Layer 10 of a small transformer language model trained on English Wikipedia (16 layers, counted from 0, width 96). Numbers have three digits each and are written without spaces.
A neuron's activation on a vector x is GELU(weights . x + bias), where the dot is the dot product.

Input weights of the MLP neurons that the questions are about. A number n stands for (n - 500) times 0.00043.
n26 (bias -0.143): 651373558273695595790559339029599705529350508505523513538615540408540550452558551270310593524461230579260616297824779437519487360300422378426646589533621514355670565513449553605366620703539841388312504366541548368549617618341438659354630408519500124459232444566355470371191462530652573839
n27 (bias -0.062): 578369608610329594565442647535221493526568561627533730451419526268482219646518429702514653500490531633400541262624390645466294373317552770434507526271634336565654657353552600412578618371589465697478503411667472666465514293335490684493490465417441554388560478539594335496364527347549438572
n34 (bias -0.107): 720406408477508373552271572687391433554607401389620518628598503489367475404522565300615545500346557626704698537690591299193340437809561492339333531415469531489566396542504592483423534439312556710459447412567396747547674549310416533538653733643514496392432416681749380357489298455429398493
n60 (bias -0.029): 511426342540391415519585549711415485355471556182377673376547338421493541685631389425400469528514486650511618476507489541578663474352481615711565538285538576596628427349500602345529621640727727268692620295749443496656780420370325352421361300446574492452371500402682602538397380556386500574
n79 (bias -0.096): 617562675655121477815619637516657519601143360567705390733665415613622326378481603496492518199293504345431508643436421521548534492577469456215721532528540441392443607348504519593470375406570455473449555489496600440268569640285559530649625530680442496362602540343681518465356375565618573412
n82 (bias -0.055): 562520471589450459426452635662451530416357602466403474272597566492485508475576599521419296651571585483430526504486561387492348670655481672336644584362473489267478740577348729332547398786639579595627444616504586341540335759633487695558358308408570618463645314353585454489449759420217318566
n97 (bias -0.055): 717532447316451500635514630534574579390673617555682630210472443392564343490406526585642380462538548373355558368618726470459156496537471559418670614500749474447416518292533514407650431435615443465511409503447607538372391480294542389565548685363686637564591390510845453514542656423537551606
n127 (bias -0.027): 620431372375724647675455355549411176351345500507556413599388512376455423624617471621524549305480393590629475511493350711500490591526429391503483482319396708535593507533597899341507507411740380445394437455409733480568472458440586459497319409555480560549510317568720401525497474674560616563
n136 (bias -0.025): 718559486466358285691555384366372538569381565357399466500470423549352458453592393347472562441273443309579418618412446642638432479591602457393378392547500496628425529464457678416735436557772448328257549425590574730517448691500481439513513463511513489483687796719486484468373409536450727407
n149 (bias -0.021): 642542438263553640547473524742415559295306549460492612863671604267419582687523396448352606312515403429375612560656078504602717263537496496248564492339376408519589480360616504543278643595492471635346711412477440697443318467382475492453399391350611425582454628515597541709492590467571530589
n150 (bias -0.119): 660410724437345323393349481369416336430414612824600493415309493567599341624605273507577531551247340382552572274457532397465522577609470695507453401550606432415383378639610631308805447425559429767425440333592486424529493631343527543520677553558584559293561458586644591522540473628341692390
n160 (bias -0.034): 550545370497532194463677609514366564439637527490649470416637610299573496497302404642614434442306477602475301463313500403405484614302469406484559500632576655500600607513265414619543462534388388427429586682661516556631523701465503500599349410420573607349586265467567281432540602415645405490
n161 (bias -0.128): 342585371240575321634424709601250873354525472472527438411522429409575510667175642680607487179590792533525381344553666350617491821763764865401578486222436555500544523247463522471566336477677442646346581544469383435565580483276496456685671470314725405442488353648406381609319486479722327438
n179 (bias -0.059): 656440379394667581345489339425353470312344684569582562543320507432419614454642538418695337389539422578454549504391554431322460456267466569550435469416508432367478489483706708620329376632401627712384799398496754626583489421504345352565394336423683457256611355522478412560493659545571777382
n184 (bias -0.067): 514797660543596819566427385614431452490476650640375344397621393515504245595496477525372599422609419617389541756450525439641511255477586492677372417360244481504533598396504558759367429638449225406352604540482596543443671555431414379601388627237396449438447541357346448519475672483633587573
n193 (bias -0.059): 606635604466401423570330171608483591605570581828563548369384546557382531544425410480625154496490393577394618454312589633482340632375553645500680551630432608357483568312353617422541632532522523531270543606559615323524521640457316575561570443464566481451382572616465358539617409369363536538
n202 (bias -0.096): 426446511591555594492418428625657470371554583399353422429529617641474483468721377489478426299287277541425569672555672416257188481543469220446679741652492469586674655454419788622349737255657520437542504470613540529478586468344364617555381200598504472429408492478616337458682422475622539537
n203 (bias -0.072): 388464646608682520627477683543437419497393557586386510476520648527317445503444613654287387314471635479351534445598591584340386533574657251342614351368552442587536438506435658320303643483192647563381417434641529572399527544614591611555420420441525568413552404637533453405447462597414405767
n225 (bias -0.011): 649444577493680231426531480926703320603474611669684496207504400504577233616420448593535365308429448589515659594614394543476466446471480298387534395359492400694650367283384749598316409393521328392311578577570489640549628660378571420665619481484367533477379680481516577382273630507392714566
n228 (bias -0.050): 533608314580370515560645644504429357639604304508620352453507586439559467554467677604097542480550504452433389770482595281441269474551500481327544477357392558597496674620673732653368660538247572304534457610395522533562611577418622442459597619781457600242575562496283376568722523511525493336
n252 (bias -0.086): 737574333392475500517531423548542355606607656638327503316477555469469329437601560559469458581437711516441602583716460500227497658504549386254654276586744525521612447552457578350483276346578408626465376541421553627691493346523456440468526454507461691552644242312497529559670561419470445397
n263 (bias -0.044): 602485474413473422396439625535546471479421422701451346320645563332319504347564483540494467584569469396574427607303440569398576610589421483563576591349617623545612483466657644560407384348726420548503463458393660652336558767306406576369301584598623618536636477633451405349340575445444515549
n284 (bias -0.043): 506447438477689559402399467504394523539413439507441484312570503327474543638497429472337472539585513566367644650580567393524289490507367588408500331789281624660458456472682552619542527413648482432317438303631475414557542503692607625572547547524500556493542746608674320457510332386600596229
n294 (bias -0.033): 525421297382398768465475596466348456531528570406582537460509402420506476669265442684594529358451530431613542424494675392510377365652462523464405507356545613629407688559464441503550429580611500353650344466462576657555291474381411690430645424434419564487646552380654431510665625544572437578
n304 (bias -0.044): 548415597544647630546562414661707602352349532433385481272386616355481410500375507516506509371572616622429500557369630576602468451473543540588389429493460423399548376558591538618433586739350349297345590381464582525602303421586604710617600356378553635448450386440503503583761592669491534312
n309 (bias -0.025): 383574497471317352447589473542541394569584441398487520631680471647313504503529341582418423610484478503338513626271471466376310516358359541592632459285432761628422418565677662515594658537617397464386475503460742481494412700444404407363494570517484433315542409417694531704572710537497625579
n318 (bias -0.108): 511503442621285584624453541543615338759472555504320544431518601485780500384647654616453503288623598678465448656550493255420632566404381576602593470386338357628569602486598313650450485272480716359489514662163507500553515438434444457507423535534615395723617391628518670337493389724500497310
n326 (bias -0.092): 398562569334564401448564342305373535673639204460339170645412584465457381554704447405435520444313695215385566278635496412243504345427522263675605759599802629569808545431313581576483588610435598470277669445457575281386749488508512626556231496644332546319583438605604496750671649728587520466
n370 (bias -0.098): 559531108443674560391268305383400549514404634372617433378445490412575529449326543572361807278569439648500357562485629377520599391662419313736603500254736512651437411582729496567515565754334565530657529374553453548717515405586555548535518286445618412248424636570477407542582591479529461616
n371 (bias -0.053): 426465758366541493581519490713491592473496436379441555401386572394600166488628563619309457521415669449750627450306487328520583435647404540544437382365627416572587621571477426485609527517514451555404546401503582602608471479620600402536578563588658455367402433465513244322513500356304355474
n378 (bias -0.118): 547589646362643515662624489453594648493423539629607442369547728616661512338428466377474703508447514453510628673327751616442425445307388367656300603485345330507525686718371301575637466571405630547660591471279418461368609380333353489500666557282448312522520424493533437422369319344504284614
n380 (bias -0.137): 484515492493238537406696554390640529716754449496224212577384547537630554472617567433508485403539492710585357334424732371675208459517638449441644428640572576148561601593323460572472279575386711622699679335734468356380817546349656364579582461342372378557534525388508721596257581446457531422

Each question shows a token from some text and the vector x that enters the MLP there. A number n stands for (n - 500) times 0.016.

"| ": 243587574473396354507752384517489553549571640543565485535294516459444272506284643324593651564399269558620470594553489271549472520312761421376258801569435370516557611570429415584467422444494443650595425521598702611519431383543397387422548426495633601645441525444626508320520548563557521550
Which of these neurons fires most? n378

"at ": 417358473285598522369666417495673492252603624513665413480388356504450390384280576443466569673380367630563646494433592549560384509600646625543367581596650553350590555508496525445279435595464321346366380565616640444693527489576378444294332551808521581527650441515633594380465391606562604367
Which of these neurons fires most? n127

", ": 375583610464597453430601324484604738644523638445549407521479595468413236414308569422309662538629339577508691460623526471540462506341537399370486610594534578461529555531564539327231415623263354443547391648459747543492409470475513429502446687679548669567481410404747429392398408386517596494
Which neuron fires most, and how strongly? n26, at about 1.2

"==": 255757633509495396400594449544586699504475508583551499682353472467431425747361612570505559428606438463483559584375578439626531514289681585304369453628513334686559545397466409379516493607467397459399245536457524447621439276476332718391205584578609525694364510334661588564549533477416488567
Which of these neurons fires most? n149

"an ": 346316503505539398375615449414399534515507473450638628617493644501521474444366579348434739551687389649706501443367536369521604442444691828415432384623602537316395621438394659469565329666394366346419378615692537461477372504472424486416286398680646666620371446575760523406507433420482486527
Which of these neurons fires most? n160

"Cul": 294225550449424419338695351539450534565275615679350642367619581370433356545445598582607699704626443505604547387502580328453531582526622403486226549335655532501389578439473674407380458428584277397419475573680438606334414394688599637435357526588618628569454500417521565539605414418644544637
Which of these neurons fires most? n27

"Season ": 535464608226409436432534376577665678743505498668492412656360508408540305556352449516732558524420487523641435687516623557766498509364787591441429466682398485507433491509499576515313396493506293439508400542592639475516470442434410457272276546574676675658364677426555451326469407411393489470
The three highest activations, in order: n193, n225, n136

"but ": 394449750420446445269634358342540689532442586470497507370503571622414207402380515446327575601637459588524530469532538409666441542422627472485409608600542629515409497631550467446302530579267549498326375823482757432467429415403601405508548585586544529567522685364691430417446386524473638506
Which neuron fires most, and how strongly? n26, at about 0.83

"season ": 464657512321456544455599300483627688498630605605547541795449520495546467460348383667570443459590355537662512549644562580621558559372760590535449332557309533629532451469620564484320453673424227314390256541496689483554377433490474502410450400601532592468448552457667442243455272334476558513
The three highest activations, in order: n193, n127, n184

"a ": 469418505521606527285614452479552603395533675519549574481436530471387458419269663381385533492473288537617636624354476416550557342620666712480389473476494563257368680428526648498440290548340342411496537553688590257686398531615582380358293352772525564580459581441709574474459472551635410628
Which neuron fires most, and how strongly? n82, at about 1.2

"em ": 364555436411615457444423620456633550446414457566634475644464469491299393547378514608876399523731448703359514485242530598515523432671556385636488570507461539584359399429301526428294750382330484542425492481497609368506342532522534472403522335426496611505363549798737326542563636536592586535
Which of these neurons fires most? n193

"right": 399489611385482368386775470526557775508443471559296443495500359447468380471491447322488501473376382519683598447704530343560630385568647523580357414594619414370477604495535459537434513390418426457437389599682469439362335575545471619302473720789386546811453486632636622319567441573421548452
Which of these neurons fires most? n326

"Sr": 450152585453583372492637612297566473452452462492383489488402293370341250401511499677754588706584393562613570551485561505593579477612531543649511542448291488301572461344309546508536626268471328607449506488559560573371397503527432723500521534389642714723383537506529641576489427426578625492
Which of these neurons fires most? n27

"Ballet ": 519374543473510335448485247561671560449520451566591480523388380415354480478295529795589526580723402637554551537545456589503612385532575583425597471370360442758448594480542469238352494613445197503421360530678447628427387539618378495364419487666602832524593394525421605470553280390611720556
Which two neurons fire most, strongest first? n225, n127

"2": 332714635381384435349875427431520485509398726410514593531367772410605605450389501494479509543645487421489461512596500349424548395463738280599605403620452618662509631423451302262446559379530383456452409520366507638666310606573540510308522482563491512596584701531592472328356470608507495378
Which neuron fires most, and how strongly? n318, at about 1.1

"in ": 450455347499655380264662372475668430402561624647657284615421448359327498444529593445460518638585381708543466306485559415424454385650672682458363540566606524406574595508458566507205423649405424367413415688453787531509583415572404454424329550699452648585432469489647554452446414556490706416
The three highest activations, in order: n179, n127, n326

"bring ": 369462667332564456356667349436449592371565587517574438464519453442468375457401409242279520795315465657653563430515484468515500450548592493650497446471592552395518498537544427490215557404465385420315451753588632522527471394558587364501467489786567557761517551617690559399354494503380650584
Which two neurons fire most, strongest first? n371, n225

"\n\n": 301439729524477352391549340604675723544469678446561271518515422436408279486460676439341624604601464555525581425527555309570395610369588550340398558657550480585497535529535472462294442600321431534512440655594467559536497256543451421445484763628501662587286489413749516385583520411472455471
Which neuron fires most, and how strongly? n371, at about 1.3

"there ": 443615414459437386375692529520368557460592664585542345505378408534408293391398619405365559600493456560585548504497531614620297419518660488493418419419572667367392618603689510411258372472374457440400483794501659410519380453659754364366404523783462540538449751380632547505462393574526524600
Which neuron fires most, and how strongly? n228, at about 1.9

"6 ": 295512400483474507527730501505604546460482605567435532725414256486531463403494594514481524469482457626557561270509422552447621491301743651459267529567494557519464492280350521413371539442478449371718451561612708363548478411564575395318354352619370446503553840403662540625542419524472870453
Which neuron fires most, and how strongly? n60, at about 1.7

"the ": 486501542579686605297639461418508575411556735438690483453451215557441534471262585348424490543422364671610713545376488305692454404531630577439391430757567488443379569446444595372426453346515493409491375568670737340503427366565450308434374534727630555689473556444661549425355480425569557521
The three highest activations, in order: n284, n97, n179

"to ": 464521430275713291402590455412398458503626605587569627485470294572458406395510613402447508617408562560522690651532517397389573257658575679601432575683543581426590462551539552457312468457421323594408510585431799349503323478595511288332260587691530493676595484495614577307309455545407605530
Which neuron fires most, and how strongly? n179, at about 1.2

"one ": 367529513436351407388735413432550683526531556473529727723502604495556412375228560459374549480617389555626605461415458411682553386488469615483488549464640524352399428375468617460471453595515504330541408804804564440507310497504555265338375373566588622695440659387717355414566421479455514494
Which neuron fires most, and how strongly? n60, at about 0.97

"'": 335721527456618541359490356536566603635377509495601620452505546564381494622240457494506556580601467593408546680566646181421539267413712695535592486421443530409339513389617554428308540328421307507589453726372479548480235496288495542532434582519541569787506458547572518348401461671590454610
Which of these neurons fires most? n184

"present": 494628469492474533393694516712528534637375487679354539651523305524265457493544492381502537569267357423714543640611513315647444639599693369258359488558433457589435514500595475444436630386551375352497616663538549504473418261556486588318403611630654629604393594629657430321489329412423517337
The three highest activations, in order: n136, n34, n284

"Ni": 457449530278534452284694493514471579550556605371431652414341409489418280468324534596616587669527523511700457561626405386621527424518597534480414410805663624439494459454695619438311502436577303420583424569688358530403371352563378733502339519448430647691602524248711602442493534393423475473
Which of these neurons fires most? n252

"attended ": 443301557480616345310597429468570498458632521516665227488471462450368360429514610354385564743579280634640513377533500510560349499421727531561492518629508370399598509441538522467338456562436336378311480670548641591428484424524460561402334633754609672463438424576725578455522295590534772472
Which neuron fires most, and how strongly? n326, at about 1.2

"rational ": 414297533519539456388488553594535553390522604458455641540591378432455358696376589511627388478555304690483787689323523503531553328463609672542367463516535528488398548484592608516331459574416238357441461559681484494401357453487782386360226420800520437647451484673615466315624492423612542543
Which two neurons fire most, strongest first? n225, n304

"or ": 384446601565495366319580429338391642522394523526553569648530398591500292399436514435490589579447570636541640592525532411520645372540746612491432699676600557234280444582491546448394545447250446458392453710446712300463312375613624398603502457680358423656495504525672528413346416652445553547
Which of these neurons fires most? n79

"and ": 348407677561560338282598300407501650514411533475651514536549376605440224371413527391376616566526377715533602530531567362598446521484557512556401644623597550387338499517583514375322475526262548447393432769497832456468361404548562440579413625723502535596553470357710532455468425545488570472
Which two neurons fire most, strongest first? n79, n309

"; ": 283379488518592332359620487372578700435346484661699276597336319451507408339338592418460707435789414616557580465369525415454555545509495494391579686412461622499586648461566528439500600351354510696505509665535632480294379479474364299499512673514495529539549524564765479482524429400485678450
Which of these neurons fires most? n79

"Men": 474617517382611267253603456587349610528483399456280501437402341548269398357361436582609655585467445581519543588637465530687567459613456368621577382593356509475445439306714558464348571420694334533404606465645598604521315474638482667425458606619657794650488606305485550412534388315499550588
Which neuron fires most, and how strongly? n284, at about 1.8

"===": 423739534582633382373695407456592707502457601751600314594387368467390364727348559503382649497539375518597579706288546297571644415346658621366419483491511453552601593415498499364513494471327305609425311540535517506585521388486291702413292539581562597637439435467603625540517412377398494482
Which two neurons fire most, strongest first? n184, n193

"7 ": 314640597431524443434834415436583584524627641524598628579420420487668453394435576482393505546443499535469512269521443376554685374402609559490331483601563558552517346339331425339249432450500509411667456606629595401560453444652642369338406356626431463545539877419623525593489396540409778393
Which two neurons fire most, strongest first? n60, n380

"ru": 297515421524540473340543409512318644610490624496213740477573501586556411536635627404506506647585408510601616449363533478573637622655507455587300526449299515375273593362526633419353508357469399375542416368610591505498280541421449867330371590549428615561658548496598535476543659308669488450
Which neuron fires most, and how strongly? n82, at about 1.3

"be ": 391375576281393395300611459368500546435502636522662573525441371491451446567429536358417518506437391530612627532615477397525716417570658714664447515627631522319364391467602304623400437542293354434441410538427672431441294382602522443408443526790531535719544722521733567415359402597525587679
The three highest activations, in order: n150, n149, n26

"of ": 443570427426721406397793230468464530495636477543535598520516402384317342555217541373378454698452421662540629598627564413563537454544558443614526540484694400531530434537478487351295403606462298458612358535550724520530475520547410490479307613722589656654544415397734353525321410375489641493
Which neuron fires most, and how strongly? n252, at about 1.2

"S": 268250645463466552410672322391500576585354639581430533446478306493449344434405621432668577667449444604612567480481456288605566511605635472775276394586551449299496520431486708449485444351483293498492492293750512665515489391549524708383391610544604589650455559541698536504395547301483493527
Which of these neurons fires most? n150

"this": 388521538479448512426594442660483497675533654484426583481492273471297387292530625521481443543395406430482600530486387369591442379656651679499333434499555722404390617560600483230441430385434450410490401754550330492470205510487548720443382517782530628691717605513698356420535471549531466565
The three highest activations, in order: n294, n82, n136

"purely ": 502419475426575310224609588391517423455602606575581441580517558317395493610420434361321448545555499596681666565478654508526634278598530633396350473491590590533427550490555545570333385460391278445356467737437730530455391302438675445436325405697448639706439423543773548483547395601408625551
Which two neurons fire most, strongest first? n127, n225